Layer 3 of a small transformer language model trained on English Wikipedia (12 layers, counted from 0, width 64).
A neuron's activation on a vector x is SiLU(gate . x) times (in . x), where the dot is the dot product.
The model reads these tokens: " f" "i" "res" " " "." "22" " L" "R" " or" " " "." "22" " M" "ag" "n" "um" "," " wh" "ile" " the" " l" "ow" "er" " b" "ar" "re" "l" " f" "i" "res" " " "."

The vector x that enters this layer's MLP at each token. A number n stands for (n - 500) times 0.0022.
0 " f": 458 970 502 640 465 512 268 494 465 556 537 475 549 528 571 568 553 515 428 538 565 435 488 494 501 484 433 508 529 503 456 607 537 514 509 444 498 310 512 426 503 491 582 520 475 526 423 463 460 554 502 533 545 497 538 452 491 670 422 487 557 497 486 587
1 "i": 485 572 353 602 430 455 381 529 525 613 412 417 611 494 538 412 519 614 438 497 606 526 612 377 544 562 624 358 318 411 544 522 574 536 508 454 438 464 497 530 550 442 633 555 562 494 511 417 535 410 565 494 432 350 483 344 495 670 675 632 500 580 351 492
2 "res": 607 625 471 417 520 480 389 582 454 487 579 535 671 503 546 472 562 484 432 518 692 490 470 478 520 624 598 511 502 533 571 491 334 681 609 501 466 541 535 628 472 502 466 478 496 500 761 537 530 503 424 589 478 602 512 517 408 481 551 554 488 432 438 547
3 " ": 399 470 500 368 553 483 191 488 502 558 492 483 584 483 542 602 534 480 522 482 566 487 599 519 491 467 589 480 494 567 468 506 444 517 541 535 517 510 475 503 306 488 493 458 538 544 473 474 529 572 644 528 557 464 482 354 488 505 728 442 456 480 478 523
4 ".": 545 442 496 532 677 541 456 582 589 508 561 575 505 470 616 433 526 649 417 494 532 399 580 559 537 390 473 497 228 512 441 425 458 572 460 476 507 590 631 512 578 456 597 471 487 543 411 418 487 390 545 547 652 445 452 257 471 418 816 465 561 433 515 524
5 "22": 628 332 578 610 422 441 369 513 445 442 486 533 645 476 526 508 514 535 519 486 506 517 548 391 408 395 538 631 474 455 501 431 642 478 518 444 482 541 445 515 355 431 399 509 477 486 449 274 592 298 441 569 562 518 489 394 532 593 580 547 739 480 470 390
6 " L": 560 468 480 486 561 512 262 527 578 419 504 497 528 527 518 374 523 450 465 575 540 525 577 482 507 589 509 554 408 506 510 466 714 532 462 472 424 421 418 499 400 545 687 500 497 497 501 368 548 575 574 570 537 463 551 500 519 665 447 437 486 528 468 537
7 "R": 537 546 545 571 550 566 434 497 466 502 526 510 724 537 624 357 448 606 493 527 588 519 600 490 418 542 500 484 489 503 625 480 519 568 465 402 593 513 534 501 577 606 461 459 546 501 459 447 532 481 636 517 509 418 549 433 519 648 251 446 636 293 459 511
8 " or": 445 596 505 311 429 567 482 554 467 528 531 492 673 548 525 358 481 363 441 462 580 485 483 630 556 656 368 509 508 547 476 452 383 505 525 431 584 426 461 441 488 487 602 432 478 556 664 398 545 541 416 495 624 408 412 370 493 590 419 416 455 672 445 700
9 " ": 392 432 516 380 544 482 204 491 507 539 497 481 583 485 521 615 537 479 525 477 553 487 602 522 481 467 577 505 512 566 470 519 488 502 537 540 525 497 470 496 317 505 501 443 538 538 452 456 547 591 662 528 561 490 475 338 496 486 738 440 468 464 461 529
10 ".": 547 464 511 510 663 544 461 582 600 513 555 570 499 464 649 446 499 648 422 494 539 396 600 550 545 394 483 495 227 522 436 399 459 566 460 476 516 572 613 502 574 474 610 458 487 549 404 417 469 389 535 548 646 429 468 240 482 421 799 431 560 439 507 516
11 "22": 614 317 586 635 393 455 389 514 430 434 485 531 663 479 519 511 519 543 523 485 496 515 551 401 401 399 534 626 478 473 497 434 653 462 530 440 466 526 452 507 358 457 386 512 471 488 454 277 580 294 455 566 567 525 492 410 519 602 573 545 741 473 466 377
12 " M": 476 678 529 489 604 495 249 503 479 559 502 536 617 473 478 522 526 527 520 540 461 455 540 520 513 529 557 569 537 450 480 380 552 508 431 408 379 506 507 465 528 510 498 501 624 469 576 312 405 454 481 512 518 400 514 505 537 466 101 492 528 501 510 496
13 "ag": 535 626 417 524 741 519 389 503 477 435 568 446 616 448 486 510 454 617 449 499 699 505 442 487 493 442 600 649 539 522 501 381 725 592 567 580 437 551 369 588 539 415 551 597 558 446 314 475 561 380 562 484 555 585 588 462 496 490 429 488 485 533 556 839
14 "n": 542 482 408 572 529 720 373 524 590 560 393 545 543 464 429 541 497 487 401 508 589 581 650 484 432 537 384 506 501 502 506 547 765 342 513 362 422 490 492 592 433 469 357 504 480 486 332 519 463 482 531 461 499 385 551 457 481 486 424 490 386 387 483 640
15 "um": 543 559 426 635 628 394 429 604 359 454 649 520 583 509 438 586 432 441 457 495 582 510 497 408 454 599 520 657 462 604 570 469 452 514 551 467 353 369 350 612 532 397 520 549 567 490 528 372 637 432 524 518 480 551 467 485 388 581 631 438 505 494 449 671
16 ",": 572 532 476 464 526 474 433 490 452 451 498 538 648 465 369 520 509 514 397 493 617 412 556 481 528 494 517 435 439 536 337 237 512 479 537 485 787 510 535 458 513 550 700 525 594 516 428 363 464 551 465 521 555 360 477 435 474 582 664 604 546 513 508 609
17 " wh": 458 745 564 566 506 599 434 538 526 491 475 557 552 431 572 569 481 392 519 525 478 391 642 514 510 549 390 632 322 447 447 618 356 476 546 552 611 448 604 402 532 538 665 474 525 413 483 367 473 503 572 427 513 273 450 338 596 509 411 621 565 483 439 542
18 "ile": 624 707 475 404 371 487 508 507 486 494 522 517 575 429 386 452 429 194 444 484 630 453 429 417 499 505 498 644 501 655 453 517 456 513 549 550 539 441 511 523 519 497 512 558 647 447 480 272 636 477 513 521 497 445 458 386 534 634 793 491 604 484 512 360
19 " the": 284 648 483 465 372 697 468 511 448 521 471 492 570 527 586 521 416 509 398 509 432 482 593 476 517 465 423 624 592 517 450 415 614 498 540 513 548 405 590 441 350 468 544 502 569 507 526 422 534 256 492 498 463 531 491 358 543 858 639 488 488 568 513 577
20 " l": 530 666 493 388 361 593 301 568 492 426 494 476 505 544 541 413 501 465 451 542 600 496 523 489 461 540 465 557 458 504 498 459 658 517 472 557 441 516 350 391 478 475 733 442 438 532 398 317 473 690 610 511 598 442 607 505 446 640 593 499 503 479 473 530
21 "ow": 537 648 443 505 336 628 431 492 563 346 609 529 617 420 462 621 438 491 498 481 522 536 432 526 393 356 456 581 386 526 546 532 644 541 495 450 540 353 501 586 458 545 757 457 506 517 424 513 286 412 483 415 543 678 565 545 412 488 543 563 429 467 528 495
22 "er": 482 793 342 386 377 541 523 561 611 383 547 432 707 490 640 460 566 438 431 503 637 449 454 466 507 281 547 623 384 460 455 454 512 451 432 408 521 488 578 713 466 510 472 475 534 451 454 568 429 392 502 490 485 657 489 555 483 547 496 392 461 496 458 441
23 " b": 429 785 441 453 489 581 302 531 438 430 492 500 575 540 626 476 411 531 576 533 535 456 427 622 492 518 564 549 596 472 496 588 595 432 410 508 426 540 518 440 426 395 712 499 514 533 442 564 445 543 526 475 552 535 524 334 530 420 434 572 647 590 428 590
24 "ar": 497 735 409 422 491 612 489 461 503 552 522 556 633 458 621 451 375 533 394 508 595 517 257 431 429 423 490 540 388 426 557 495 668 452 593 497 619 522 420 605 383 479 603 500 539 437 464 463 445 486 516 419 491 363 476 423 403 487 491 400 510 488 457 690
25 "re": 467 794 371 425 367 461 344 560 578 615 641 520 445 495 456 533 553 594 447 503 551 504 390 420 499 440 408 500 353 545 551 627 645 561 517 507 562 489 527 587 571 575 443 534 472 389 233 467 605 385 414 499 545 406 395 389 441 597 363 402 517 447 504 429
26 "l": 566 671 321 535 637 532 375 544 580 475 546 454 518 546 528 479 497 437 445 487 731 493 452 471 481 656 408 532 427 531 581 452 658 425 507 503 532 507 466 484 391 544 547 493 417 485 530 443 563 576 566 432 520 280 717 491 463 402 317 598 446 461 461 411
27 " f": 484 927 473 627 504 501 273 494 468 554 570 484 530 536 567 570 558 485 417 539 589 429 470 503 512 478 433 543 535 523 443 626 520 516 506 472 483 313 508 412 472 490 582 530 479 527 425 503 471 568 502 525 537 454 528 452 513 706 416 479 564 475 486 572
28 "i": 488 557 346 570 418 449 413 530 554 619 383 414 616 502 529 444 521 591 452 490 619 532 626 384 537 555 620 410 307 426 547 504 611 525 504 488 449 475 507 536 561 464 656 545 560 501 484 407 530 368 573 473 426 365 444 369 498 644 686 656 500 552 334 454
29 "res": 632 668 475 338 483 472 434 579 453 481 532 549 670 511 563 513 581 492 460 513 671 497 463 490 508 607 569 603 480 558 582 440 366 678 601 491 506 551 548 638 469 532 575 433 533 497 689 511 555 456 417 572 473 609 479 512 408 475 563 572 487 404 416 554
30 " ": 408 492 495 364 584 477 203 493 494 543 513 487 587 477 538 627 544 472 532 482 556 488 581 511 495 489 580 483 514 542 476 533 449 504 531 561 490 500 453 503 279 499 526 450 546 547 425 465 556 577 641 531 567 468 486 336 499 504 710 447 483 480 456 500
31 ".": 551 487 501 499 687 546 451 577 591 525 566 576 517 468 653 466 522 633 423 494 528 397 586 555 546 409 466 497 219 509 443 418 434 555 462 498 488 576 622 501 556 487 642 464 493 556 370 414 465 363 540 543 653 445 460 259 460 415 801 461 568 438 504 486

Each question shows the input weights of one neuron of the MLP. A number n stands for (n - 500) times 0.0018.

n163 gate: 486 494 533 517 469 493 507 489 529 488 516 506 517 518 485 487 488 494 515 462 490 509 459 532 524 490 475 523 521 482 487 503 518 529 497 486 485 503 491 486 489 509 495 514 485 471 517 506 500 505 516 502 521 508 478 507 479 491 486 552 474 500 496 501
n163 in: 519 517 491 527 509 483 508 476 486 512 477 533 524 543 492 501 479 506 491 481 512 513 508 499 503 515 459 470 516 484 525 497 456 500 500 509 474 525 508 525 456 496 510 516 490 529 485 500 492 502 509 524 500 512 478 540 516 504 507 508 504 476 537 487
It fires most on token 10 "."

n98 gate: 615 592 434 545 377 320 504 619 614 520 608 439 311 422 594 474 339 327 392 422 715 463 596 525 342 478 602 455 598 615 444 630 599 280 508 314 563 590 483 667 636 434 483 532 648 623 458 549 718 735 591 425 362 455 376 259 634 534 485 278 562 765 537 388
n98 in: 481 639 425 445 596 446 453 535 350 665 514 495 454 646 474 667 588 687 477 666 504 587 455 338 589 557 580 438 423 528 564 347 335 696 371 650 477 548 655 315 333 650 475 478 671 643 419 204 422 309 360 460 555 380 539 716 473 554 466 537 561 391 467 399
On which token does it fire most, and how strongly? 25 "re", at about 0.14

n107 gate: 499 378 529 404 437 302 473 472 476 370 414 535 586 560 493 648 495 393 485 410 502 309 528 709 708 636 521 637 381 620 425 286 559 752 487 392 553 516 367 432 420 490 493 573 399 605 457 638 603 477 632 508 399 445 675 537 536 453 624 496 447 545 639 546
n107 in: 631 254 605 503 594 636 431 391 542 299 640 611 495 431 513 484 442 621 460 506 510 512 594 557 722 643 445 549 624 764 577 439 609 645 562 410 572 405 482 539 582 425 513 372 291 493 600 496 606 600 558 415 472 556 534 653 597 563 478 587 394 531 643 569
On which two tokens does it fire most, strongest first? 25 "re", 24 "ar"

n161 gate: 512 483 456 532 509 410 488 424 515 574 432 405 554 545 518 630 449 547 492 470 368 420 519 629 336 428 440 440 553 401 609 534 479 608 428 604 535 420 603 509 507 533 544 422 449 524 531 576 297 569 468 423 556 501 377 779 426 570 518 474 479 436 449 363
n161 in: 455 504 524 553 583 526 421 509 415 586 538 399 600 471 552 601 549 508 562 441 453 473 442 586 323 511 368 558 451 449 517 601 514 528 468 568 515 431 503 510 453 621 593 486 454 540 489 516 285 510 485 455 540 572 404 631 409 560 490 566 548 400 528 328
Its three highest activations, in order, are on tokens 21 "ow", 13 "ag", 18 "ile"

n102 gate: 605 601 464 730 401 455 578 580 564 544 639 449 610 557 451 515 389 521 740 515 512 633 555 396 431 313 495 700 347 381 622 472 762 498 470 262 538 469 551 576 556 655 454 657 447 437 536 544 328 540 419 463 353 518 428 639 629 331 475 478 641 559 618 472
n102 in: 602 479 435 663 388 424 577 526 584 518 581 533 572 625 466 463 272 613 578 650 572 692 521 493 476 425 354 541 512 350 559 507 741 390 600 409 485 550 609 548 502 550 377 651 367 435 709 671 324 598 488 483 440 498 446 543 543 326 430 403 649 550 745 543
It fires most on token 30 " "

n157 gate: 588 405 577 481 475 536 572 405 556 572 529 484 517 331 365 562 509 551 516 543 359 368 663 581 530 423 503 648 415 613 462 374 340 409 635 418 636 587 602 483 571 684 583 478 554 633 322 517 349 595 671 179 579 349 494 539 455 553 355 678 487 481 555 693
n157 in: 578 467 539 558 393 395 559 464 468 587 550 542 750 442 530 488 671 427 655 473 357 401 628 498 659 433 514 689 379 772 523 560 513 328 418 480 513 580 435 239 609 490 516 568 543 578 325 513 487 532 495 440 442 382 485 657 441 372 513 613 484 367 401 416
On which token does it fire most, and how strongly? 17 " wh", at about 0.21

n171 gate: 449 445 459 481 444 588 612 515 402 312 354 494 176 542 423 679 426 629 517 584 305 522 314 467 285 376 470 439 767 275 422 651 523 375 503 295 535 423 546 641 495 355 519 661 677 443 641 465 669 552 493 462 570 633 490 446 731 409 365 540 490 539 542 564
n171 in: 628 381 637 392 360 221 461 437 427 544 371 652 672 465 576 474 425 472 555 291 550 404 586 378 416 464 651 518 421 308 399 538 516 447 563 508 588 512 289 365 483 512 515 458 394 463 490 597 429 619 379 532 664 392 509 544 627 438 553 441 616 370 635 545
It fires most on token 26 "l"

n67 gate: 334 495 542 614 344 440 626 500 296 424 589 408 559 633 625 558 451 636 356 515 458 315 485 486 392 471 609 456 424 688 452 624 633 456 390 541 610 529 538 390 510 650 465 339 262 567 725 488 625 398 414 641 568 292 585 550 530 283 614 483 439 736 419 468
n67 in: 393 428 658 638 332 499 508 603 560 451 408 653 620 514 601 464 464 407 420 589 351 380 491 420 431 419 536 697 451 692 391 530 732 384 389 351 552 232 670 325 629 520 556 287 358 409 619 439 553 480 567 597 509 514 573 612 536 281 556 442 520 574 464 540
On which two tokens does it fire most, strongest first? 13 "ag", 11 "22"

n137 gate: 481 440 529 473 453 720 494 557 653 514 501 303 380 429 404 270 275 291 219 545 411 612 581 588 528 598 362 526 719 292 565 590 428 489 533 338 481 404 571 385 474 480 508 487 523 397 565 374 502 603 546 426 479 693 534 412 436 280 381 516 487 437 561 470
n137 in: 529 631 724 544 405 413 639 495 571 538 509 581 587 581 492 388 332 376 526 482 440 621 444 492 405 668 518 567 472 626 516 602 602 617 373 373 598 421 552 425 720 576 417 609 653 415 763 528 564 573 513 373 557 533 303 334 493 326 503 431 409 519 534 495
It fires most on token 8 " or"

n140 gate: 497 436 497 552 538 509 550 463 631 580 488 510 555 550 445 367 491 536 514 434 409 480 436 590 422 507 432 507 517 473 610 463 559 571 554 482 469 392 565 390 471 488 476 520 584 536 418 520 490 599 467 394 521 438 489 578 487 613 557 541 464 520 603 518
n140 in: 478 552 427 440 452 497 503 526 492 419 527 442 423 533 415 506 548 492 474 523 571 451 512 355 547 467 541 311 452 513 613 405 602 535 409 488 539 573 563 473 542 507 431 492 476 535 494 542 451 475 521 519 440 522 515 447 439 513 461 449 522 507 407 624
It fires most on token 17 " wh"

n74 gate: 557 481 452 526 540 477 456 471 487 493 545 605 477 478 524 518 584 480 516 396 472 510 526 478 481 507 527 536 508 479 469 482 478 515 516 551 502 514 442 382 467 477 512 458 545 524 445 517 540 448 505 497 529 474 530 517 500 564 509 441 495 540 517 503
n74 in: 460 517 510 527 435 506 495 519 476 500 476 454 470 479 539 438 500 522 504 578 516 481 481 504 531 557 492 530 507 480 488 546 440 442 579 411 494 423 494 525 517 487 524 568 534 578 548 497 450 506 495 536 579 508 556 491 506 440 459 495 489 559 534 508
It fires most on token 27 " f"

n78 gate: 558 447 273 626 499 552 481 589 467 481 425 534 576 522 589 618 608 672 578 418 548 530 501 476 392 460 305 581 568 451 433 480 478 464 622 673 454 521 437 603 582 589 616 465 459 467 732 376 424 482 606 408 482 343 446 811 556 653 502 443 574 282 467 454
n78 in: 621 554 535 197 472 383 556 348 369 507 485 467 578 392 516 605 602 457 356 599 544 463 562 400 431 379 619 521 340 612 475 294 591 400 409 496 539 656 532 598 424 579 388 485 604 704 462 488 536 409 606 548 371 408 527 490 378 494 562 525 570 598 472 450
On which two tokens does it fire most, strongest first? 11 "22", 29 "res"

n3 gate: 511 481 438 431 590 543 512 380 444 527 539 547 476 466 525 489 482 464 473 529 483 486 545 462 471 518 471 374 541 442 573 524 475 502 552 588 448 515 539 553 452 508 485 532 480 499 486 510 470 507 465 599 543 487 508 449 562 574 481 526 527 484 430 473
n3 in: 480 505 512 512 509 509 515 548 534 526 460 543 521 415 501 507 478 578 507 541 535 515 431 466 506 494 536 460 504 492 417 531 420 533 422 495 505 595 426 526 472 497 520 538 505 507 507 538 475 502 470 500 496 488 556 526 520 489 510 577 467 374 573 496
It fires most on token 15 "um"

n86 gate: 444 254 503 706 248 334 523 570 655 597 496 492 409 447 402 366 188 375 294 497 687 588 534 520 532 301 605 476 690 417 547 285 620 531 338 328 488 385 489 546 612 485 276 590 373 461 604 811 563 626 529 451 231 525 582 678 417 437 400 574 262 751 611 666
n86 in: 380 372 542 456 311 379 429 621 577 514 768 527 654 395 329 417 424 367 480 386 665 702 549 525 411 434 584 473 374 573 635 281 691 526 309 350 474 241 457 472 524 487 144 664 460 550 674 637 578 486 562 272 457 702 556 579 269 379 445 646 372 404 616 719
On which two tokens does it fire most, strongest first? 17 " wh", 31 "."

n136 gate: 505 555 637 555 538 595 527 543 466 539 451 317 458 687 439 496 515 543 488 497 481 467 561 454 423 514 422 622 532 503 573 469 524 525 513 584 431 449 552 428 613 525 435 536 566 555 416 504 479 443 492 641 513 501 601 584 481 437 525 492 543 513 551 418
n136 in: 557 457 449 436 483 374 433 456 542 481 473 582 550 361 533 576 430 507 505 479 430 353 579 559 579 494 495 384 436 574 406 477 462 592 466 420 562 539 479 447 513 508 512 434 437 437 547 515 570 434 549 420 458 486 547 545 508 481 483 533 473 654 426 532
On which token does it fire most, and how strongly? 24 "ar", at about 0.024

n127 gate: 510 530 524 508 382 612 497 698 465 409 426 506 443 520 495 396 408 566 385 342 547 429 645 550 436 349 211 672 586 551 502 585 451 373 714 348 556 536 352 709 611 578 429 387 487 557 604 593 547 356 520 518 677 425 541 414 625 392 492 624 343 321 423 555
n127 in: 353 496 582 523 671 627 532 543 389 349 713 587 594 555 559 676 529 557 656 480 508 412 474 523 616 528 418 585 508 403 680 669 592 353 680 556 360 371 542 580 619 571 689 430 454 417 610 429 414 505 534 651 633 520 514 611 520 442 538 491 411 677 618 390
It fires most on token 21 "ow"

n38 gate: 271 544 739 557 327 520 612 532 528 410 465 408 525 442 401 557 440 645 571 433 403 413 384 390 417 448 507 462 450 546 456 511 646 341 414 500 531 624 685 522 670 495 426 605 393 245 668 353 428 615 521 642 522 499 515 493 393 303 579 658 426 543 435 666
n38 in: 382 512 530 528 447 469 629 500 594 388 427 565 521 598 554 695 663 604 431 474 603 352 497 302 478 235 673 520 474 606 409 332 577 508 355 540 568 632 664 543 640 454 455 473 479 519 583 421 586 603 556 554 499 413 397 517 390 487 667 568 490 520 278 530
On which token does it fire most, and how strongly? 6 " L", at about 0.05

n81 gate: 553 444 415 357 269 409 525 515 419 466 330 488 485 451 415 586 316 575 409 384 596 376 508 680 514 503 411 527 478 343 523 577 360 415 534 523 639 635 558 466 605 574 373 475 592 631 153 484 569 525 565 523 479 659 429 484 611 437 587 586 692 511 385 419
n81 in: 644 511 491 508 686 667 555 481 518 559 635 497 374 686 615 458 693 487 549 677 305 501 586 357 470 379 617 381 473 599 501 582 568 530 454 642 442 324 487 424 393 559 588 437 343 438 630 546 432 413 382 424 625 429 687 536 481 471 397 525 426 664 522 316
On which token does it fire most, and how strongly? 15 "um", at about 0.069

n49 gate: 527 584 519 375 637 482 520 287 424 529 318 536 429 358 632 468 491 443 476 598 575 571 535 585 346 595 490 434 239 434 410 401 455 413 667 421 574 362 362 484 527 487 810 573 577 468 395 294 686 362 487 632 430 242 595 461 454 386 602 436 630 510 228 278
n49 in: 590 628 686 466 473 519 395 678 536 504 605 443 400 714 391 582 552 552 514 566 533 592 359 391 346 589 487 613 313 403 594 437 590 549 461 642 589 468 347 571 814 494 575 435 582 608 627 536 332 266 286 769 509 559 287 462 646 254 525 361 606 420 344 499
Its three highest activations, in order, are on tokens 31 ".", 10 ".", 4 "."

n11 gate: 461 436 628 303 295 719 501 614 523 626 278 241 522 552 368 634 486 492 560 465 342 254 492 322 380 499 609 691 418 512 531 431 547 508 597 478 609 356 517 525 497 713 489 503 397 465 467 357 354 467 736 352 557 532 341 644 518 366 436 543 544 359 650 448
n11 in: 479 534 533 623 589 432 541 370 429 355 566 529 526 294 821 498 420 431 610 606 568 532 818 604 729 307 418 677 460 471 539 487 552 483 666 393 557 614 570 192 595 493 543 538 550 519 517 357 415 506 428 525 456 542 457 506 322 650 519 565 650 503 447 544
On which token does it fire most, and how strongly? 17 " wh", at about 0.16

n37 gate: 526 493 577 427 415 443 566 393 462 591 460 350 569 559 537 489 455 462 396 437 335 394 440 477 664 640 479 592 546 479 435 636 449 554 448 362 556 472 491 513 480 250 458 580 410 488 620 563 580 568 340 502 397 491 612 532 361 260 601 418 496 560 551 681
n37 in: 377 450 409 414 573 567 450 507 375 576 546 471 587 572 480 384 616 563 400 528 444 559 461 402 498 606 460 493 448 446 488 719 314 307 545 431 409 400 513 542 398 470 499 649 503 503 528 436 503 509 422 512 395 410 699 419 389 337 562 472 539 452 588 590
It fires most on token 8 " or"

n73 gate: 378 666 743 545 676 509 340 550 486 530 239 360 315 539 636 594 551 406 457 579 496 445 626 632 494 516 535 520 477 339 518 395 418 618 395 661 482 467 412 685 528 534 628 434 493 568 500 349 337 175 598 459 508 635 550 563 382 385 617 164 434 266 582 550
n73 in: 340 533 666 516 701 512 388 495 569 255 188 445 444 527 643 705 382 327 529 476 593 418 456 576 529 561 553 504 491 434 494 332 431 477 555 599 482 388 421 624 485 621 733 424 463 329 328 206 489 363 462 571 492 562 384 458 451 489 559 388 431 420 428 328
On which token does it fire most, and how strongly? 31 ".", at about 0.26

n31 gate: 481 573 482 459 498 503 560 522 487 443 465 558 528 472 504 477 532 551 469 516 503 493 532 459 472 492 483 532 487 406 440 436 440 563 369 500 511 605 450 396 459 458 446 499 552 590 449 550 516 518 488 551 547 445 472 511 508 470 512 513 512 468 551 486
n31 in: 472 526 409 458 520 527 479 529 420 483 523 513 477 477 480 567 435 495 553 615 486 399 540 505 509 553 536 349 469 516 525 508 440 476 497 525 466 506 520 541 426 556 464 478 473 599 491 517 507 449 470 506 538 476 557 470 498 533 470 386 495 521 514 425
Its three highest activations, in order, are on tokens 31 ".", 21 "ow", 10 "."

n54 gate: 437 437 560 609 351 632 443 439 409 551 418 499 487 562 536 533 391 465 681 410 516 442 563 410 412 579 306 476 664 505 528 530 249 463 344 556 440 517 504 538 596 548 390 758 421 644 500 549 332 687 364 557 460 650 401 647 535 623 655 499 484 441 593 377
n54 in: 568 537 626 627 390 626 339 510 478 543 479 523 676 506 699 416 496 524 596 369 574 522 455 343 405 667 381 683 537 574 444 514 478 475 348 563 460 348 437 508 584 513 492 639 439 650 518 509 378 599 359 523 571 634 419 476 424 577 630 351 596 450 473 400
Its three highest activations, in order, are on tokens 13 "ag", 26 "l", 16 ","

n178 gate: 426 591 443 426 646 591 499 468 435 481 485 520 302 475 619 515 483 370 652 531 439 674 586 555 588 386 621 382 507 494 629 522 486 632 493 573 477 532 585 621 462 597 445 509 485 515 388 309 356 387 488 695 494 575 576 454 524 566 505 290 499 610 388 507
n178 in: 480 422 396 434 650 527 462 311 549 286 522 458 458 407 637 523 521 336 499 463 558 547 606 595 542 548 475 460 576 582 546 490 619 409 545 638 535 370 525 613 511 545 427 449 461 536 421 498 635 390 575 464 569 414 586 367 535 595 485 370 600 644 305 456
On which two tokens does it fire most, strongest first? 30 " ", 19 " the"

n170 gate: 461 444 612 554 537 606 514 542 497 649 472 482 487 568 429 585 624 499 462 384 520 626 558 492 654 492 361 605 633 491 577 668 517 477 502 412 515 668 483 511 556 515 560 496 537 483 422 479 397 584 664 564 554 588 474 609 445 344 468 445 510 616 516 540
n170 in: 568 512 594 512 503 497 569 421 382 591 520 483 598 578 464 588 600 436 461 573 547 605 540 420 603 573 372 582 488 667 459 607 533 456 351 570 502 511 540 455 588 573 472 497 489 272 400 531 587 423 521 603 554 549 456 503 510 491 534 628 525 471 435 441
On which token does it fire most, and how strongly? 24 "ar", at about 0.028

n58 gate: 354 523 644 461 447 439 566 482 498 388 583 479 488 455 502 246 589 466 662 601 491 496 410 436 599 454 408 628 429 407 452 299 562 534 354 447 549 352 659 361 458 613 574 573 415 494 590 406 462 403 538 415 453 712 546 339 613 474 487 578 535 536 162 654
n58 in: 456 437 494 509 590 531 579 423 549 461 676 415 517 538 435 325 527 468 663 416 576 651 202 350 480 495 355 632 600 483 518 706 472 492 331 609 333 579 537 520 463 397 715 454 440 442 490 546 470 486 604 365 498 498 429 406 669 568 504 433 348 655 528 573
It fires most on token 23 " b"

n103 gate: 642 475 409 309 498 412 431 510 506 492 568 663 469 339 556 646 378 516 436 649 530 432 670 561 482 567 530 378 472 500 496 555 388 482 502 547 556 623 378 558 519 472 544 478 471 459 497 523 591 419 502 550 441 456 481 397 525 437 460 405 616 488 594 477
n103 in: 426 481 517 639 482 601 538 604 474 607 447 447 475 561 629 536 501 436 513 485 626 540 429 571 439 520 451 469 544 511 381 494 503 507 602 509 448 556 629 465 462 602 401 618 458 543 566 545 327 525 527 398 590 472 534 655 280 514 531 491 500 467 566 387
It fires most on token 2 "res"

n126 gate: 471 510 516 501 465 419 480 472 476 432 528 583 465 406 525 461 488 522 508 494 558 467 551 487 489 527 573 516 499 447 444 509 556 382 506 444 552 536 456 549 502 470 474 520 546 496 479 541 524 482 447 630 536 471 551 429 525 492 514 439 548 569 563 498
n126 in: 478 471 512 513 484 536 512 385 505 554 606 528 483 562 514 483 554 498 433 482 491 567 410 528 620 574 547 488 479 588 458 500 478 539 562 487 485 470 488 485 451 441 496 474 456 548 530 562 431 446 458 430 483 550 536 494 441 506 459 536 461 655 432 522
It fires most on token 17 " wh"

n62 gate: 363 623 643 465 480 310 340 501 253 771 363 704 473 286 495 610 590 318 399 561 177 243 633 781 703 729 721 635 726 204 247 206 446 317 340 417 432 721 331 361 657 651 470 409 618 533 491 254 312 227 614 684 602 292 549 749 586 400 212 349 498 586 592 207
n62 in: 331 560 513 315 425 323 146 456 377 650 371 647 649 405 439 565 552 378 574 536 292 324 543 608 605 763 664 639 645 410 271 300 515 386 234 313 453 490 337 387 650 581 448 443 622 432 605 280 434 239 453 607 730 382 502 744 489 363 249 486 443 501 544 313
It fires most on token 12 " M"

n93 gate: 411 339 598 763 373 489 400 457 446 331 742 703 539 481 489 334 447 596 645 516 573 407 343 294 608 681 473 504 646 412 477 763 518 340 559 516 410 419 502 443 542 437 665 524 308 392 599 468 564 500 463 540 519 561 475 397 796 402 671 484 450 594 533 467
n93 in: 612 431 637 566 543 381 407 364 478 592 509 445 608 715 525 456 506 475 624 753 423 530 571 277 701 617 869 503 461 647 444 456 377 412 286 579 485 540 636 156 514 576 435 449 395 683 264 522 506 653 441 356 537 402 397 445 374 450 572 598 624 526 568 340
It fires most on token 22 "er"

n153 gate: 604 595 491 629 536 582 665 471 493 375 389 562 327 464 402 217 533 731 659 670 331 456 477 527 523 576 252 489 711 316 453 521 433 389 620 357 572 510 679 571 486 607 770 487 426 566 556 155 374 755 685 437 595 679 373 470 460 648 430 434 592 738 670 586
n153 in: 568 357 280 824 570 460 541 591 451 492 461 483 300 567 202 425 312 633 197 525 674 478 428 490 565 533 514 557 530 249 367 456 330 442 505 374 671 622 629 611 583 329 437 604 472 700 517 535 323 656 641 462 711 506 446 474 447 611 379 598 458 687 547 634
It fires most on token 30 " "

n14 gate: 585 532 610 399 332 453 334 387 700 510 343 454 345 600 516 508 514 334 427 524 461 418 499 493 482 465 692 554 493 571 376 403 609 437 598 443 531 587 369 462 579 347 385 482 298 605 456 501 343 401 538 540 342 446 547 730 413 449 452 460 559 614 697 454
n14 in: 439 579 496 675 448 497 570 429 552 645 652 526 475 608 397 422 406 512 302 630 528 479 430 603 626 536 359 575 551 313 503 680 637 517 450 626 583 286 540 351 472 483 538 394 611 438 510 613 529 663 604 568 638 481 532 510 486 466 580 648 435 367 456 526
On which token does it fire most, and how strongly? 20 " l", at about 0.045

n61 gate: 347 364 524 608 341 346 581 459 506 502 587 542 522 538 266 398 475 571 518 515 542 515 337 441 517 622 581 505 675 360 484 603 573 422 548 384 442 610 586 489 501 432 387 661 297 419 509 673 616 675 542 473 554 391 611 544 405 436 519 674 465 360 400 530
n61 in: 547 381 427 554 516 542 692 634 611 378 665 508 570 502 432 475 434 461 419 614 404 518 376 467 589 446 331 492 580 600 595 492 463 470 532 497 435 484 726 427 629 622 381 543 451 436 365 492 471 600 739 515 603 489 504 504 417 508 641 551 650 419 458 479
It fires most on token 12 " M"

n112 gate: 523 423 519 441 512 411 588 559 688 278 458 553 203 612 381 519 357 504 544 520 528 508 532 611 399 488 525 653 575 442 374 623 491 606 637 545 606 662 442 472 602 523 630 623 434 730 493 469 483 633 447 631 377 382 399 477 290 504 661 594 179 649 571 204
n112 in: 480 528 407 493 375 584 599 295 256 686 474 284 480 397 696 594 400 315 519 595 386 455 644 421 506 532 493 318 555 492 580 397 404 448 279 412 442 497 535 631 518 563 364 340 434 359 433 555 522 295 462 567 478 514 552 739 701 462 409 432 585 554 515 624
It fires most on token 13 "ag"